Layer 6 of a small transformer language model trained on English Wikipedia (11 layers, counted from 0, width 64).
A neuron's activation on a vector x is SiLU(gate . x) times (in . x), where the dot is the dot product.
The model reads these tokens: " |" "\n\n" "==" "2" " S" "ep" "t" "ember" "==" "\n\n" "L" "ist" " of" " sh" "ip" "w" "re" "c" "k" "s" ":" " " "2" " S" "ep" "t" "ember" " " "1" "9" "4" "2"

The vector x that enters this layer's MLP at each token. A number n stands for n times 0.039.
0 " |": 35 7 18 18 14 13 -1 6 13 35 -8 -38 -2 -3 6 -2 6 5 -7 -36 -13 6 17 23 -8 -3 15 18 -25 -25 -19 22 9 -11 20 20 -15 19 23 0 32 18 -17 52 -10 -4 -23 -24 5 1 -31 12 1 5 2 -15 -11 -8 15 -1 7 79 6 -43
1 "\n\n": -18 -23 13 -7 21 -2 10 -39 12 4 -2 -19 -25 16 33 -4 -37 -35 17 36 -2 16 17 43 -33 -22 27 2 13 -13 7 -7 6 26 15 23 -12 -6 29 -27 -12 17 9 -10 -50 38 -12 -31 2 -5 -20 8 5 28 0 4 -22 -15 -11 -6 6 73 -6 20
2 "==": 10 30 7 -17 23 -4 9 -46 5 28 -12 -33 -61 -8 2 19 8 -23 -7 2 -44 32 3 36 -36 7 13 17 28 -61 35 -6 -22 42 -22 10 3 -7 24 -41 -3 26 8 13 -27 17 -32 -20 -16 32 5 13 7 -11 31 17 -27 -11 19 -10 -23 31 -5 24
3 "2": -13 40 37 38 -25 -6 10 -7 18 18 -15 5 -28 -63 10 -12 -16 25 -16 23 -3 10 -8 4 -19 -14 -11 14 18 -24 34 -14 -13 15 -34 31 57 -2 4 -17 -13 34 28 -12 -18 -3 -16 26 -16 14 -5 16 -17 37 0 -18 7 -12 10 -38 9 23 -31 27
4 " S": -50 3 -2 -7 -8 -18 -3 15 -11 17 -16 -41 -18 -13 20 -5 -31 2 29 26 1 11 -24 0 3 -1 12 8 -16 9 -13 7 -17 14 -33 4 20 -32 -6 0 -8 -4 4 2 -26 -11 -21 -14 24 -31 -40 8 4 39 20 -7 -18 -23 22 -1 -7 71 38 16
5 "ep": -6 6 11 17 22 -9 -44 8 -14 36 -9 -9 8 25 -26 6 18 20 25 55 3 0 1 -32 -26 -27 -4 2 -50 8 -34 27 30 47 -49 -5 2 20 17 -8 1 5 5 -11 5 27 -17 63 37 -16 -12 -13 -2 9 -2 12 -46 -39 4 29 40 26 -12 -13
6 "t": -2 3 22 16 8 1 23 -1 -27 -5 26 -15 -47 -7 12 35 -11 -10 -39 22 -8 -17 -2 -6 -17 -24 -79 -5 -48 -15 -36 31 -29 -20 -18 -13 -20 -13 -27 5 17 -13 4 3 13 34 14 31 -12 13 -33 9 28 19 -25 23 -55 36 -15 -13 -32 14 -22 -19
7 "ember": 30 52 -10 -7 16 24 8 -30 22 19 33 17 -6 -19 33 14 -31 -16 19 37 4 -2 19 7 -6 13 -19 29 -20 8 20 -16 30 10 -43 46 -16 -33 -16 -6 -18 3 -31 61 5 16 -3 24 12 -2 -18 46 7 -11 6 2 0 14 53 3 10 36 -14 9
8 "==": 22 2 13 15 8 -20 25 -13 35 37 -24 -41 -49 -32 9 15 13 -14 -17 -36 2 19 25 34 -1 18 34 16 -15 6 11 45 -1 -2 0 -49 -19 -3 38 -18 -9 34 -17 -3 -9 14 -7 -19 12 22 -32 53 -3 13 33 7 -20 -11 61 -9 5 -6 12 -10
9 "\n\n": -6 -15 16 -5 7 9 -6 -28 10 7 -17 -22 -21 -1 44 -13 -41 -43 2 46 -9 17 -2 47 -10 -31 29 -3 -10 9 10 -27 -1 23 -12 21 -3 6 18 -32 -12 18 4 -14 -56 32 5 -20 7 -3 -33 5 -14 33 2 7 14 -9 -30 1 -5 63 -2 24
10 "L": -34 24 25 6 9 -14 -9 4 -8 9 -24 50 5 4 19 -9 -44 -7 6 27 7 2 -29 -3 20 -14 18 12 -3 14 7 -1 19 -9 0 37 12 -2 -14 -9 -3 -29 6 7 -34 25 -18 -27 32 -25 -47 8 9 14 -7 -8 -11 -5 30 11 3 76 1 19
11 "ist": 23 55 26 20 27 -17 11 12 -47 13 1 1 -52 32 15 10 -24 -11 -8 21 -5 -16 -19 19 -31 10 10 12 41 -49 19 2 20 -43 -25 19 -21 -51 27 -22 15 -45 -5 34 7 7 -4 24 -12 15 -8 39 -3 4 -46 -7 -28 -9 6 -6 30 19 -4 17
12 " of": 19 33 49 -4 -12 16 14 14 63 -3 20 40 -35 -14 13 -14 -1 20 12 21 -12 -5 -11 -4 -10 -42 16 -32 -12 -26 -13 -30 19 26 -5 23 21 -4 54 30 5 16 12 42 -22 -13 -1 -8 3 8 -38 4 35 30 14 40 -35 -16 -6 6 20 37 1 1
13 " sh": -41 -13 -2 10 6 -24 -12 -3 -2 37 4 26 -14 -41 3 -8 5 13 33 39 -54 -10 -11 5 -23 -37 35 21 21 11 -5 -8 28 -5 -31 -4 -22 -21 14 15 21 -22 17 -12 -31 44 6 28 -3 -33 21 12 9 13 14 -9 -21 4 31 -7 -3 52 -11 9
14 "ip": -6 74 16 56 43 3 11 32 -17 -27 -19 -52 -23 20 5 -18 -10 -12 28 42 12 8 -1 4 -33 5 16 19 1 20 9 40 9 -12 -15 34 -4 -3 -29 1 19 6 0 21 13 -18 -7 33 24 -20 27 44 -1 -13 38 -16 -30 15 22 -14 17 -19 -29 -8
15 "w": 6 3 26 40 17 21 -15 9 -38 -27 4 18 -7 -14 9 -13 12 -33 -15 4 -39 1 -34 43 -4 -15 -8 29 -25 -9 -44 24 -11 -25 -23 4 -8 -2 -34 32 11 3 -5 79 16 -26 -31 41 38 13 -30 1 31 -5 10 -20 15 8 46 8 14 12 -18 19
16 "re": -6 -26 27 94 -1 -39 -1 -9 -11 -18 1 11 33 33 27 -13 17 19 -12 19 57 24 -19 19 27 16 -13 21 9 20 9 19 12 -65 -5 -4 7 16 -10 6 24 -20 -5 43 23 11 -9 -18 -22 -7 -8 -10 22 7 28 20 12 -20 13 -1 -31 46 -7 27
17 "c": -19 21 13 53 10 -8 -24 23 30 21 -16 -2 -3 31 -6 -14 -6 -16 -13 -3 10 -39 7 47 13 21 -17 3 -42 -35 -45 43 -27 -7 27 11 4 0 21 -8 59 -27 -20 29 -14 -36 -3 18 21 -10 -8 3 3 21 23 8 51 -10 27 12 3 24 -20 34
18 "k": 34 40 6 23 18 11 -3 11 -24 -29 -16 -8 -32 6 -2 -20 -15 -4 -2 40 11 4 -9 -10 -12 -12 1 2 -55 5 4 15 -26 -17 18 -16 -19 -27 16 30 52 7 -13 58 -11 -26 -37 16 12 -5 -11 6 30 -14 23 -7 14 -4 8 -10 14 33 -42 -17
19 "s": 9 -32 -2 47 15 -3 15 2 -37 1 -11 -41 -8 -41 -7 -8 -5 1 10 14 31 6 -14 18 11 -14 -26 -6 1 11 -34 34 6 -61 -11 0 13 -22 0 2 18 32 -32 50 -36 -34 -24 -6 -6 -18 25 7 10 -2 14 0 -9 -45 -14 -1 23 34 -37 -3
20 ":": -16 24 43 50 0 3 12 14 -3 -17 -13 -15 -8 -13 12 3 13 -38 -2 44 -20 12 -2 49 12 -1 23 -6 2 -25 6 -22 11 20 -2 12 46 9 66 11 14 28 3 11 -34 -11 -16 -14 -11 18 23 20 -32 -17 -5 6 -48 -33 6 30 17 43 -2 -19
21 " ": -36 0 -8 11 -9 2 -51 -1 7 4 -15 -22 -46 -11 12 -10 -21 5 6 16 16 18 9 26 -3 0 13 1 15 3 7 9 8 -11 -4 18 57 -33 19 20 5 36 34 27 -22 8 13 12 6 18 5 23 -5 26 16 -19 -22 -34 37 10 -7 61 -22 7
22 "2": -28 26 10 0 -24 24 32 -9 11 -3 -12 9 -33 -48 4 -9 -7 34 -13 9 6 8 18 11 14 4 -9 26 18 -18 24 -12 8 11 2 36 41 -13 -7 -1 -5 33 29 -2 -20 -10 -20 29 -55 34 -4 18 -16 22 6 3 -7 -49 26 -34 30 41 -28 10
23 " S": -55 -7 -14 -12 -14 -6 2 29 -25 24 -12 -42 7 -8 16 -2 -30 7 16 12 15 24 -24 -32 37 2 4 8 -7 15 -21 2 -5 4 -45 -13 -1 -16 -14 2 -3 -16 8 6 -14 -19 -4 -25 10 -35 -40 10 6 26 31 2 -11 -8 32 1 7 67 31 3
24 "ep": -13 18 2 20 10 11 -24 26 -17 29 -1 21 -12 22 -4 -1 19 47 0 -2 -10 -37 -17 -39 -3 -27 -4 4 -22 26 -12 -21 28 31 -41 10 3 29 51 -26 3 -44 -17 -19 15 50 4 40 44 -21 -38 3 16 -18 -6 22 -24 -38 6 12 17 10 -10 -27
25 "t": 4 -2 14 9 2 -9 20 -12 -18 0 23 -16 -48 -6 3 39 -25 -4 -43 12 -7 -14 7 -2 -12 -14 -84 -4 -37 -10 -26 20 -26 -31 -21 -22 -23 -5 -29 6 25 -22 1 -16 20 34 21 24 -7 11 -18 11 22 25 -25 18 -57 48 -15 -22 -40 16 -20 -20
26 "ember": 33 48 -17 -20 15 24 1 -41 8 9 27 26 8 -23 31 28 -33 -7 16 33 17 4 18 5 26 40 -23 23 -22 13 10 -13 10 -2 -60 32 -16 -13 -38 -4 3 -2 -37 51 23 16 3 23 -9 -15 0 47 -3 -16 1 -11 -4 9 51 3 15 29 -11 6
27 " ": -39 -11 -1 -6 8 -1 -55 -9 -10 8 -8 -14 -35 -20 -2 -4 -36 -4 1 19 3 6 23 -3 10 -3 -5 -7 23 -5 13 0 1 -5 -10 22 55 -16 15 14 -16 2 29 2 -9 18 21 6 22 19 -10 44 -14 2 15 -20 21 -25 36 23 -34 59 -35 11
28 "1": -47 -32 18 -6 -4 22 8 -21 -2 2 -12 -1 -52 -78 11 0 -9 -4 -32 9 6 -19 20 -59 21 23 -8 44 5 -15 -8 2 13 15 -7 44 12 32 -6 -11 -43 -15 9 -13 17 0 1 7 -14 22 6 1 -19 15 12 -8 22 -20 -12 -35 -2 17 -29 14
29 "9": -24 20 -4 48 -7 -39 19 22 -19 -34 8 2 -22 -71 26 18 -53 16 -25 8 3 -1 17 -19 35 -12 27 -33 4 19 19 -26 -1 17 -17 13 30 3 -8 20 -54 9 -4 19 22 -15 1 35 15 0 -5 31 -47 33 24 -18 -5 -24 3 -43 -5 12 -20 8
30 "4": -38 3 16 55 -20 -51 3 15 -5 9 -3 -17 17 -39 26 14 -17 37 9 41 -6 -14 4 -5 37 -6 -22 -6 23 37 6 -10 -24 -6 -38 20 23 46 -15 1 -35 17 9 -6 11 -18 -14 40 -7 -4 -7 -6 -51 3 -2 1 10 -31 -11 -55 -2 14 -25 -3
31 "2": -25 15 -1 76 -3 -23 28 -18 15 29 1 -21 13 -23 -15 2 -4 55 -3 16 -6 -10 26 16 -24 20 -8 6 40 44 10 -9 -22 -23 -38 23 34 37 2 -7 36 10 -2 -5 -28 0 10 35 8 -20 -12 7 -34 -40 4 -22 -15 -17 -6 6 5 26 -34 13

Each question shows the input weights of one neuron of the MLP. A number n stands for n times 0.0091.

n90 gate: 61 6 3 14 -30 27 -14 6 -7 4 -15 31 -29 -19 -17 29 6 -24 -4 -40 2 -42 -2 19 -44 -18 -3 -38 8 -30 28 21 4 20 12 -39 13 -12 2 6 -9 -10 25 -43 8 1 2 13 -26 1 -12 12 29 -26 -10 -14 -6 31 -9 14 -22 -62 26 25
n90 in: 10 -5 -10 -3 -11 8 2 -20 -2 -9 12 8 -19 -12 -14 1 25 -1 -17 -19 27 -3 20 -29 18 -8 -51 -40 -11 19 0 20 0 -1 26 -16 -19 -94 15 -17 22 -6 26 1 28 12 -4 -5 -4 22 -13 4 -18 -9 13 10 -51 13 -9 27 4 14 -3 21
On which two tokens does it fire most, strongest first? 25 "t", 6 "t"

n42 gate: 5 -9 -29 26 2 10 28 -28 -10 4 19 54 6 14 1 9 30 -12 0 -22 12 4 29 -7 18 -20 15 8 -7 42 -6 -27 -45 27 12 -10 12 4 -8 -15 1 39 40 -25 -13 -4 -37 -20 9 11 21 -25 -5 -10 -4 44 41 -19 21 -27 10 12 -11 -30
n42 in: -1 17 38 -1 -29 39 23 -3 -32 12 2 7 -6 8 -55 6 -10 9 -31 -49 15 -4 -16 2 1 25 9 -1 -2 -28 11 -17 -23 4 -37 19 -24 28 10 36 -35 -7 20 -7 -7 -34 -26 7 22 14 -10 -9 -35 -10 -16 8 35 13 -8 -26 -22 -14 -18 38
Its three highest activations, in order, are on tokens 22 "2", 30 "4", 13 " sh"

n13 gate: -13 11 -5 13 -21 -6 -1 1 47 -5 -20 -39 -37 -20 -24 -19 40 3 31 -7 16 -35 -42 27 15 39 9 -23 27 -27 -14 -7 -18 -20 14 27 9 -19 -57 13 38 31 -15 -34 6 4 32 -8 -3 6 -11 -25 -29 -8 -18 -17 -8 7 24 13 10 -14 7 30
n13 in: 13 6 -35 65 -55 -20 13 -4 10 -1 1 4 17 -4 7 -52 -12 2 -7 11 35 -6 7 12 -10 32 15 4 22 -17 -8 -35 -14 17 16 32 -4 -22 -51 21 21 -40 3 -8 13 14 6 -13 12 33 -18 -35 -14 -9 -10 0 -30 16 9 -11 8 -15 -10 -20
Which token does this neuron like most? 31 "2"

n116 gate: -24 33 7 -60 5 -12 33 20 14 27 11 18 -30 19 6 -22 -1 -27 -4 -16 22 -38 -22 -21 -37 -5 4 13 -20 -6 47 -31 13 5 -24 -22 -22 -27 -5 8 -23 -22 21 -7 20 48 -50 -13 -6 -22 10 -9 10 -9 -5 7 15 25 10 -10 -19 8 9 -9
n116 in: -16 18 -18 19 -14 -11 -28 -20 -7 18 -24 54 7 -2 -35 6 -2 -27 -13 32 -15 -3 20 -2 35 -6 25 18 17 -26 -24 -10 8 -35 -9 3 28 11 15 -12 -33 -10 10 -9 -9 -3 -13 -3 8 -8 -28 -8 -8 27 -31 14 -27 13 -30 5 -40 24 -13 -20
Which token does this neuron like most? 10 "L"

n79 gate: -3 -11 -17 -25 18 20 -28 1 -32 18 7 13 -12 25 -15 -37 16 -18 4 6 2 12 7 -25 -2 -7 -14 3 30 -16 44 -23 -24 20 47 14 -9 -9 -4 35 -45 0 3 -4 -15 43 40 -15 2 -1 10 -40 -21 4 -2 22 -38 16 -4 -24 28 -24 1 16
n79 in: -12 28 40 -7 -2 15 4 -1 19 2 13 -2 13 6 -10 -2 -7 -7 3 40 -16 14 -5 -17 -48 24 -31 16 34 8 19 0 17 -12 11 -24 13 -21 43 -9 25 0 -9 23 -16 -17 15 42 -29 31 -17 -5 -3 -9 -28 -5 11 0 -27 13 -3 -3 33 -20
Which token does this neuron like most? 29 "9"

n124 gate: 6 8 -22 -39 -34 -8 24 -20 -12 19 37 8 17 35 -14 42 -12 23 30 14 20 20 27 -5 1 2 9 -9 -1 23 19 7 5 -34 -23 30 9 6 11 12 -11 -21 12 -19 -12 -18 15 -21 8 3 25 50 -21 -14 -33 -16 9 1 13 -28 -20 -9 -32 20
n124 in: 30 54 2 57 21 16 -6 5 -23 2 -4 2 -1 5 -8 32 17 -18 -5 -14 -9 8 17 0 -4 25 19 -7 -19 -18 -26 -41 -9 0 1 9 37 -23 1 -7 -22 -16 9 -22 -1 -12 9 23 11 -17 16 -13 27 -4 19 27 -5 -28 10 3 2 24 -30 10
Which token does this neuron like most? 26 "ember"

n2 gate: 14 1 -3 -3 -33 11 19 14 -5 -13 -7 1 43 -7 -15 22 -26 -54 12 9 -4 -10 -37 -25 -5 -39 -21 1 18 -20 1 -60 -40 -25 -11 -29 23 -55 11 11 16 -16 20 -43 0 1 19 -12 -5 1 39 -15 31 -22 16 13 27 -17 -24 11 18 1 8 -5
n2 in: -37 -7 -21 -26 12 14 -1 13 -1 -5 3 -15 23 -30 19 -14 -19 15 -3 6 12 -5 -35 9 28 -42 13 -8 -6 -7 -18 -10 -18 -42 14 0 19 20 17 5 33 0 -2 11 6 -5 10 0 63 21 16 -3 -1 16 -16 -17 -34 44 9 -2 -36 -16 -55 -12
On which token does it fire most, and how strongly? 2 "==", at about 0.66

n48 gate: 29 10 6 -18 -2 -21 25 17 10 6 2 25 13 38 2 -18 -17 -16 11 -15 3 24 32 12 -15 -9 -39 5 36 30 5 -25 7 -6 14 24 -40 6 1 18 2 39 27 -25 4 6 -33 -31 28 22 -32 18 29 -4 23 18 -27 16 2 3 17 -10 12 35
n48 in: 4 17 13 -4 -8 -4 -44 -2 -20 -9 1 35 -4 -6 21 18 -32 53 -6 18 -13 26 -23 41 -31 14 25 -27 25 8 -13 23 19 -16 35 20 -13 -24 6 13 10 14 8 -19 6 7 -3 4 -30 -19 10 -7 10 10 -24 30 16 -5 -18 -7 -32 3 16 21
Its three highest activations, in order, are on tokens 1 "\n\n", 12 " of", 10 "L"

n81 gate: 25 -29 17 -20 15 28 -3 17 -4 6 37 -24 -18 -8 -5 -39 -6 -14 4 -13 -33 11 -26 25 1 -32 -13 -22 16 -26 -4 24 23 -12 21 -8 -31 -8 19 -1 -22 25 -43 -15 -24 -31 11 6 -43 38 22 31 -25 13 13 22 40 -1 -9 -9 -26 -16 -22 22
n81 in: -16 10 15 5 11 -7 -12 -19 -13 43 12 -15 -6 17 58 13 -30 12 -11 -8 34 -31 6 1 19 -15 -3 11 2 39 18 20 4 -1 29 5 21 -28 -12 14 12 26 24 15 28 9 5 -11 -12 -5 -23 6 34 -5 27 45 -2 9 10 -1 -20 -21 12 -13
On which token does it fire most, and how strongly? 8 "==", at about 1.8

n126 gate: -7 20 -32 -29 -7 16 31 61 7 -11 1 -7 -8 -10 29 16 2 -7 25 6 4 -6 -18 -27 -31 11 -9 2 -3 -27 4 -26 -14 -21 1 2 23 -7 -20 -40 5 -8 13 -44 28 10 -25 -20 11 21 15 58 0 -7 33 7 -34 32 -43 -18 36 -1 -18 10
n126 in: -20 22 -3 -12 16 -14 -21 -14 -1 21 43 4 36 -21 22 -12 -8 -2 20 -19 -11 6 -48 -20 -6 33 7 -33 -24 13 34 -18 12 -56 -5 55 -14 8 13 0 -52 -8 12 -30 34 22 4 18 19 18 -27 -12 -13 18 -17 -5 -24 -1 0 4 2 11 0 -31
On which token does it fire most, and how strongly? 11 "ist", at about 1.2

n171 gate: -17 -43 -11 -33 17 8 -40 42 -35 -6 -17 5 8 3 35 21 -4 21 14 -18 -7 0 -26 -29 19 -43 37 -41 39 16 11 2 -29 5 -5 -40 11 14 -4 6 2 9 15 3 -12 -19 14 -14 -23 13 66 -35 7 -25 12 -22 38 -22 -8 12 -14 -35 -13 -26
n171 in: 13 9 7 2 -43 11 -1 -26 -30 -28 10 0 11 19 37 -18 -7 -4 -6 45 -2 -26 -6 -28 -29 12 -4 -3 -38 -7 -11 25 -20 23 2 43 12 -13 -4 -21 13 34 19 9 -4 -40 -20 12 -5 -30 -11 -18 -42 -24 -2 26 23 8 -19 8 -54 -29 7 -13
Its three highest activations, in order, are on tokens 30 "4", 8 "==", 24 "ep"

n55 gate: -8 -57 -39 8 -30 -7 -1 22 -22 0 -10 4 -18 42 14 -14 3 -11 -5 1 19 -9 -17 -9 -68 -13 -25 -20 -25 35 -6 -7 21 20 -16 8 -9 -1 -1 6 -34 7 -14 -61 -28 33 -13 -15 3 26 49 -3 -44 -16 -36 36 22 32 2 -12 -5 19 -2 10
n55 in: 26 49 12 -12 -10 14 -2 16 -10 -6 34 43 6 -9 28 25 4 23 -26 5 25 -19 17 -55 11 3 -9 11 17 -22 25 2 -21 -7 5 -3 -7 -21 -8 21 18 4 65 -3 39 22 -19 11 12 -9 29 9 15 -4 4 -21 -19 37 -23 -1 -44 -2 22 2
On which token does it fire most, and how strongly? 25 "t", at about 2.3

n0 gate: 10 12 -24 15 -12 -10 40 -24 -9 -20 -1 -22 -4 27 -9 9 -17 -17 -36 -4 6 3 -27 30 -27 -34 -15 -15 45 11 -30 -14 12 -28 31 -36 -17 -28 -35 -9 14 13 7 -2 -40 11 33 -18 6 -15 -29 -21 -49 17 -27 15 9 7 5 -13 -16 -28 -17 16
n0 in: -6 29 4 27 -8 12 12 -26 -26 -24 9 8 -38 -22 -13 11 17 -6 5 -33 -58 6 -38 -4 -4 -42 -2 2 -11 32 -14 50 -9 -6 50 14 11 -2 -25 -28 19 13 3 31 25 26 -3 0 24 -2 3 8 37 9 -8 10 10 7 10 -6 -7 11 15 25
On which two tokens does it fire most, strongest first? 6 "t", 25 "t"

n18 gate: -13 -27 14 -10 -11 -15 -14 -13 7 27 -16 2 -12 14 13 60 12 -1 -40 -23 -12 -15 -11 -8 19 25 15 11 28 47 -17 -19 -17 -9 8 17 -46 -49 -4 28 18 -15 30 -46 -15 23 -13 -14 -14 18 -24 -23 21 -11 8 1 -3 13 -9 27 -39 -54 -7 -44
n18 in: 16 19 50 -16 -42 -6 14 -3 -8 -18 21 4 -13 19 -6 21 7 -9 15 6 26 -10 4 -1 -7 2 23 -5 -26 -14 -18 -7 -14 -2 -19 38 -22 -29 -45 -24 4 -1 -23 22 -38 -11 3 -14 -4 -23 -11 -1 -35 12 15 -49 -20 25 -1 -30 -20 -10 26 -15
Its three highest activations, in order, are on tokens 25 "t", 6 "t", 27 " "

n173 gate: -32 -13 -26 -17 -15 -4 -7 20 -20 1 -40 -4 7 27 29 -18 0 -27 -28 11 -1 -31 -2 10 25 -21 6 -25 2 16 -24 37 30 32 -15 2 10 -35 -11 -27 -40 27 -5 -20 2 -26 67 8 7 48 29 -24 18 -24 -72 -18 -15 -9 22 17 -20 -27 -9 -18
n173 in: -10 -2 -33 17 10 40 -2 22 -3 12 9 -11 -18 31 -27 9 -1 -32 7 1 -9 -31 -14 -29 -37 -37 49 -2 -14 -5 34 -6 35 32 -9 2 -12 2 -28 24 -7 -22 1 9 -1 -41 1 6 -3 7 7 68 -6 22 22 -27 8 -6 -21 -21 13 6 23 22
On which token does it fire most, and how strongly? 5 "ep", at about 0.5

n70 gate: -4 11 -12 -26 2 1 25 -56 22 -29 23 -4 40 39 -29 -3 0 8 26 -1 5 4 -31 1 1 -6 61 -29 12 -14 6 9 24 -6 30 -2 1 25 23 -31 -9 1 -21 -21 0 -19 26 10 12 0 39 45 -25 -9 -23 8 -4 44 9 20 -35 -15 -27 31
n70 in: 10 -26 -10 -20 1 -18 9 -29 -15 8 40 26 -12 -16 -39 -37 -24 4 8 5 -2 10 -22 -4 8 8 42 -22 23 -34 19 49 11 2 49 -26 -26 13 -2 30 25 -9 -23 -4 26 22 -2 39 10 12 -38 14 -23 16 8 12 -14 23 38 13 12 -5 1 7
Its three highest activations, in order, are on tokens 30 "4", 3 "2", 19 "s"

n76 gate: 12 19 20 -5 -36 -15 17 2 3 -22 -22 35 14 38 15 -22 -15 -4 32 13 33 35 -25 -9 1 18 -29 23 -31 8 -19 25 14 11 58 -25 -17 1 -35 6 18 26 -21 -11 -36 0 11 -4 -34 -26 26 -4 -32 -42 -56 9 32 -3 -17 17 7 15 9 -10
n76 in: -19 12 17 40 -5 -20 31 3 -19 -13 -39 2 3 11 -21 -12 4 -23 -6 -1 -15 12 7 34 0 7 -7 0 -19 37 -7 -64 -4 -35 -5 -7 -8 0 10 -27 -8 6 9 6 17 -31 -8 -22 33 3 16 14 54 15 7 7 11 -11 8 45 20 50 -3 9
Its three highest activations, in order, are on tokens 16 "re", 18 "k", 10 "L"

n181 gate: 3 25 -32 -19 9 -7 28 43 -27 -14 9 -12 9 40 -20 -33 43 -9 8 36 12 17 54 -3 -4 -34 7 -20 26 14 10 -11 3 36 -5 -21 9 17 -33 5 -23 20 -13 -15 10 24 -32 -39 -12 19 34 3 4 -25 -12 17 -60 1 36 -15 -14 -36 -18 -8
n181 in: 11 21 38 0 -7 27 -22 10 3 3 -39 -30 -12 0 11 1 15 12 44 -10 -3 -25 12 -54 11 5 -21 18 -24 26 -11 -3 19 -27 -24 2 10 -24 -4 -22 -4 -37 -17 -37 -29 4 -41 -25 -26 -6 29 -37 5 -11 26 16 -22 -12 3 6 -5 24 7 -6
On which two tokens does it fire most, strongest first? 14 "ip", 5 "ep"

n71 gate: 29 -29 14 -17 16 -28 -6 -43 4 2 -6 -28 -17 27 -9 15 15 -6 -18 -10 2 19 25 23 -13 0 -1 35 -23 14 37 7 -10 9 47 14 -13 -5 -3 -13 0 11 -18 -21 -4 13 7 -37 35 4 6 -30 -15 -7 -26 -15 -6 51 39 -11 22 -12 -8 5
n71 in: 0 25 -25 2 31 -17 6 -35 -20 16 23 -9 -7 7 -22 20 -18 -27 26 -30 -25 -22 -5 4 8 9 -17 12 -14 -6 21 9 1 -32 10 3 7 -19 10 4 14 -5 10 -4 -19 11 -18 22 9 -1 12 -24 10 16 9 25 -23 -11 -51 39 -26 -7 -7 7
Which token does this neuron like most? 2 "=="

n182 gate: 13 18 -49 6 24 2 15 7 -9 -37 -6 17 22 -27 -10 9 7 12 11 4 59 -2 11 -7 -7 58 27 -17 -29 7 -10 11 5 -11 -2 -16 4 24 -18 22 -5 -7 -11 -4 -54 34 -15 -11 4 -15 -30 19 -22 -23 -18 -32 -35 8 -15 -3 26 -28 -2 -16
n182 in: -5 -31 11 -6 17 6 -20 -37 -17 -13 23 28 31 -19 12 -42 -15 24 -13 4 9 -50 8 -7 -3 41 -35 -5 23 1 -4 9 -16 1 -16 11 31 -25 4 -10 -7 23 -29 2 29 25 -1 8 21 10 -9 6 -4 -17 -11 5 39 -48 10 5 -24 34 -12 -19
On which token does it fire most, and how strongly? 26 "ember", at about 4.2

n14 gate: -4 -21 -26 4 22 -18 -1 27 4 -1 -7 54 0 -56 16 32 12 -9 -39 30 -18 -37 -12 -16 -2 -7 -19 -34 24 -14 36 -9 -2 14 28 3 14 28 -13 3 8 6 -15 -16 -28 39 -9 -33 -34 11 24 -46 10 -38 -12 1 22 -4 -18 -15 1 -4 -53 20
n14 in: -60 -13 -9 28 -14 10 14 -18 22 -18 -3 9 41 -15 -48 -1 4 -7 33 -14 -37 19 19 -9 36 -9 16 -33 19 3 16 11 -10 -10 11 -3 1 -7 24 -44 -9 5 1 -15 7 -6 -7 -30 -7 -1 -33 -17 8 2 -28 -13 5 -24 -8 -12 13 16 -15 18
On which two tokens does it fire most, strongest first? 30 "4", 28 "1"

n88 gate: -8 14 -20 11 -17 -14 -24 4 -35 23 -28 3 -3 -9 35 -7 -4 32 0 -5 27 -28 -20 21 -29 5 -28 -13 -24 10 3 18 36 11 16 29 -6 -25 -1 18 -2 8 0 -6 -11 -5 -5 -37 10 -23 -2 3 10 -72 14 -16 -13 -19 -4 30 29 -43 40 9
n88 in: -32 39 3 25 37 14 -24 23 -18 -24 -4 -8 -6 14 15 -10 -10 -3 32 -8 1 -3 -21 35 -44 -10 14 2 6 39 -17 4 2 -28 43 13 13 6 4 -23 28 -2 -8 -3 38 -4 1 -20 -6 -22 -2 3 -21 -10 37 17 -23 -10 11 38 -2 10 26 39
Which token does this neuron like most? 14 "ip"

n153 gate: -3 35 17 -20 14 -23 30 -12 -29 -16 37 17 26 15 26 -2 -3 -2 12 -30 12 23 14 10 16 -3 -32 -11 5 0 -26 -27 -49 22 7 8 16 1 3 -1 14 11 -8 31 -27 -18 -3 -23 -16 -11 34 -32 -5 5 1 -13 34 11 34 -11 32 -29 8 -18
n153 in: 13 17 26 22 -15 -19 -1 -17 11 5 17 23 16 10 0 2 37 -21 10 -75 -18 24 0 12 14 -23 25 19 10 -6 -7 -9 12 -17 19 14 0 12 7 14 -10 -10 17 17 -9 16 5 20 -47 11 -14 -21 10 -6 33 -26 2 34 43 -12 8 1 -2 29
On which token does it fire most, and how strongly? 15 "w", at about 1

n107 gate: 5 -43 -31 14 8 -8 -31 9 32 -17 13 16 -8 16 44 -5 -38 -45 -4 -16 6 11 -14 -8 -5 -41 2 7 -2 54 2 14 33 1 10 4 -3 -11 -9 -28 -19 3 -14 -4 -6 4 12 17 -31 1 -13 28 -15 0 1 7 13 19 27 4 -11 -29 -23 21
n107 in: 36 44 -4 -15 4 7 -21 6 -35 -17 2 5 13 3 -5 -1 17 1 37 -8 -14 40 4 20 6 13 -54 -30 -17 0 6 -5 20 -6 -2 -24 2 10 -44 21 -5 -14 -38 19 0 -15 -33 9 18 -13 6 11 2 7 2 -16 30 -17 17 -9 21 -12 6 -26
Which token does this neuron like most? 7 "ember"

n156 gate: 4 8 -11 29 -6 41 6 -18 60 -28 34 12 -13 29 -17 32 12 7 10 -3 13 -31 42 15 15 21 10 -7 10 24 26 -27 21 24 24 -19 -28 -31 13 -9 -6 -29 18 -20 2 35 19 -10 8 -14 -15 -26 -27 25 -31 -9 -16 -6 33 -9 -35 -1 28 -5
n156 in: 6 10 -5 24 50 -7 4 0 -10 -4 34 -14 -13 60 25 -22 -13 11 41 -9 -8 -22 -9 36 -3 22 -7 -22 -9 33 -14 -13 -10 24 -12 5 -23 0 5 -35 -7 13 23 15 14 4 -13 2 12 25 -6 -17 11 20 24 17 4 -35 -5 -13 -21 -6 29 -10
On which token does it fire most, and how strongly? 1 "\n\n", at about 1.7

n135 gate: 12 -13 5 16 -16 32 23 15 -13 -38 76 62 5 -20 -12 13 -1 3 21 0 20 -6 4 25 -6 11 26 -4 18 -20 11 8 -6 8 -10 -2 -17 -6 -18 31 -15 -17 26 11 -38 19 2 15 -3 13 20 -2 31 -2 -8 5 25 -27 -3 3 -12 -50 -10 8
n135 in: 4 21 16 8 -32 -30 2 12 -11 12 25 29 10 -15 -18 7 8 58 -9 17 2 -13 32 6 -4 -20 -25 -31 -31 -5 7 -6 -20 -20 15 31 -34 -3 -16 39 -11 28 -10 5 -11 32 20 20 -1 -24 -11 23 58 17 4 14 26 -14 6 9 -5 -15 -32 2
On which two tokens does it fire most, strongest first? 12 " of", 15 "w"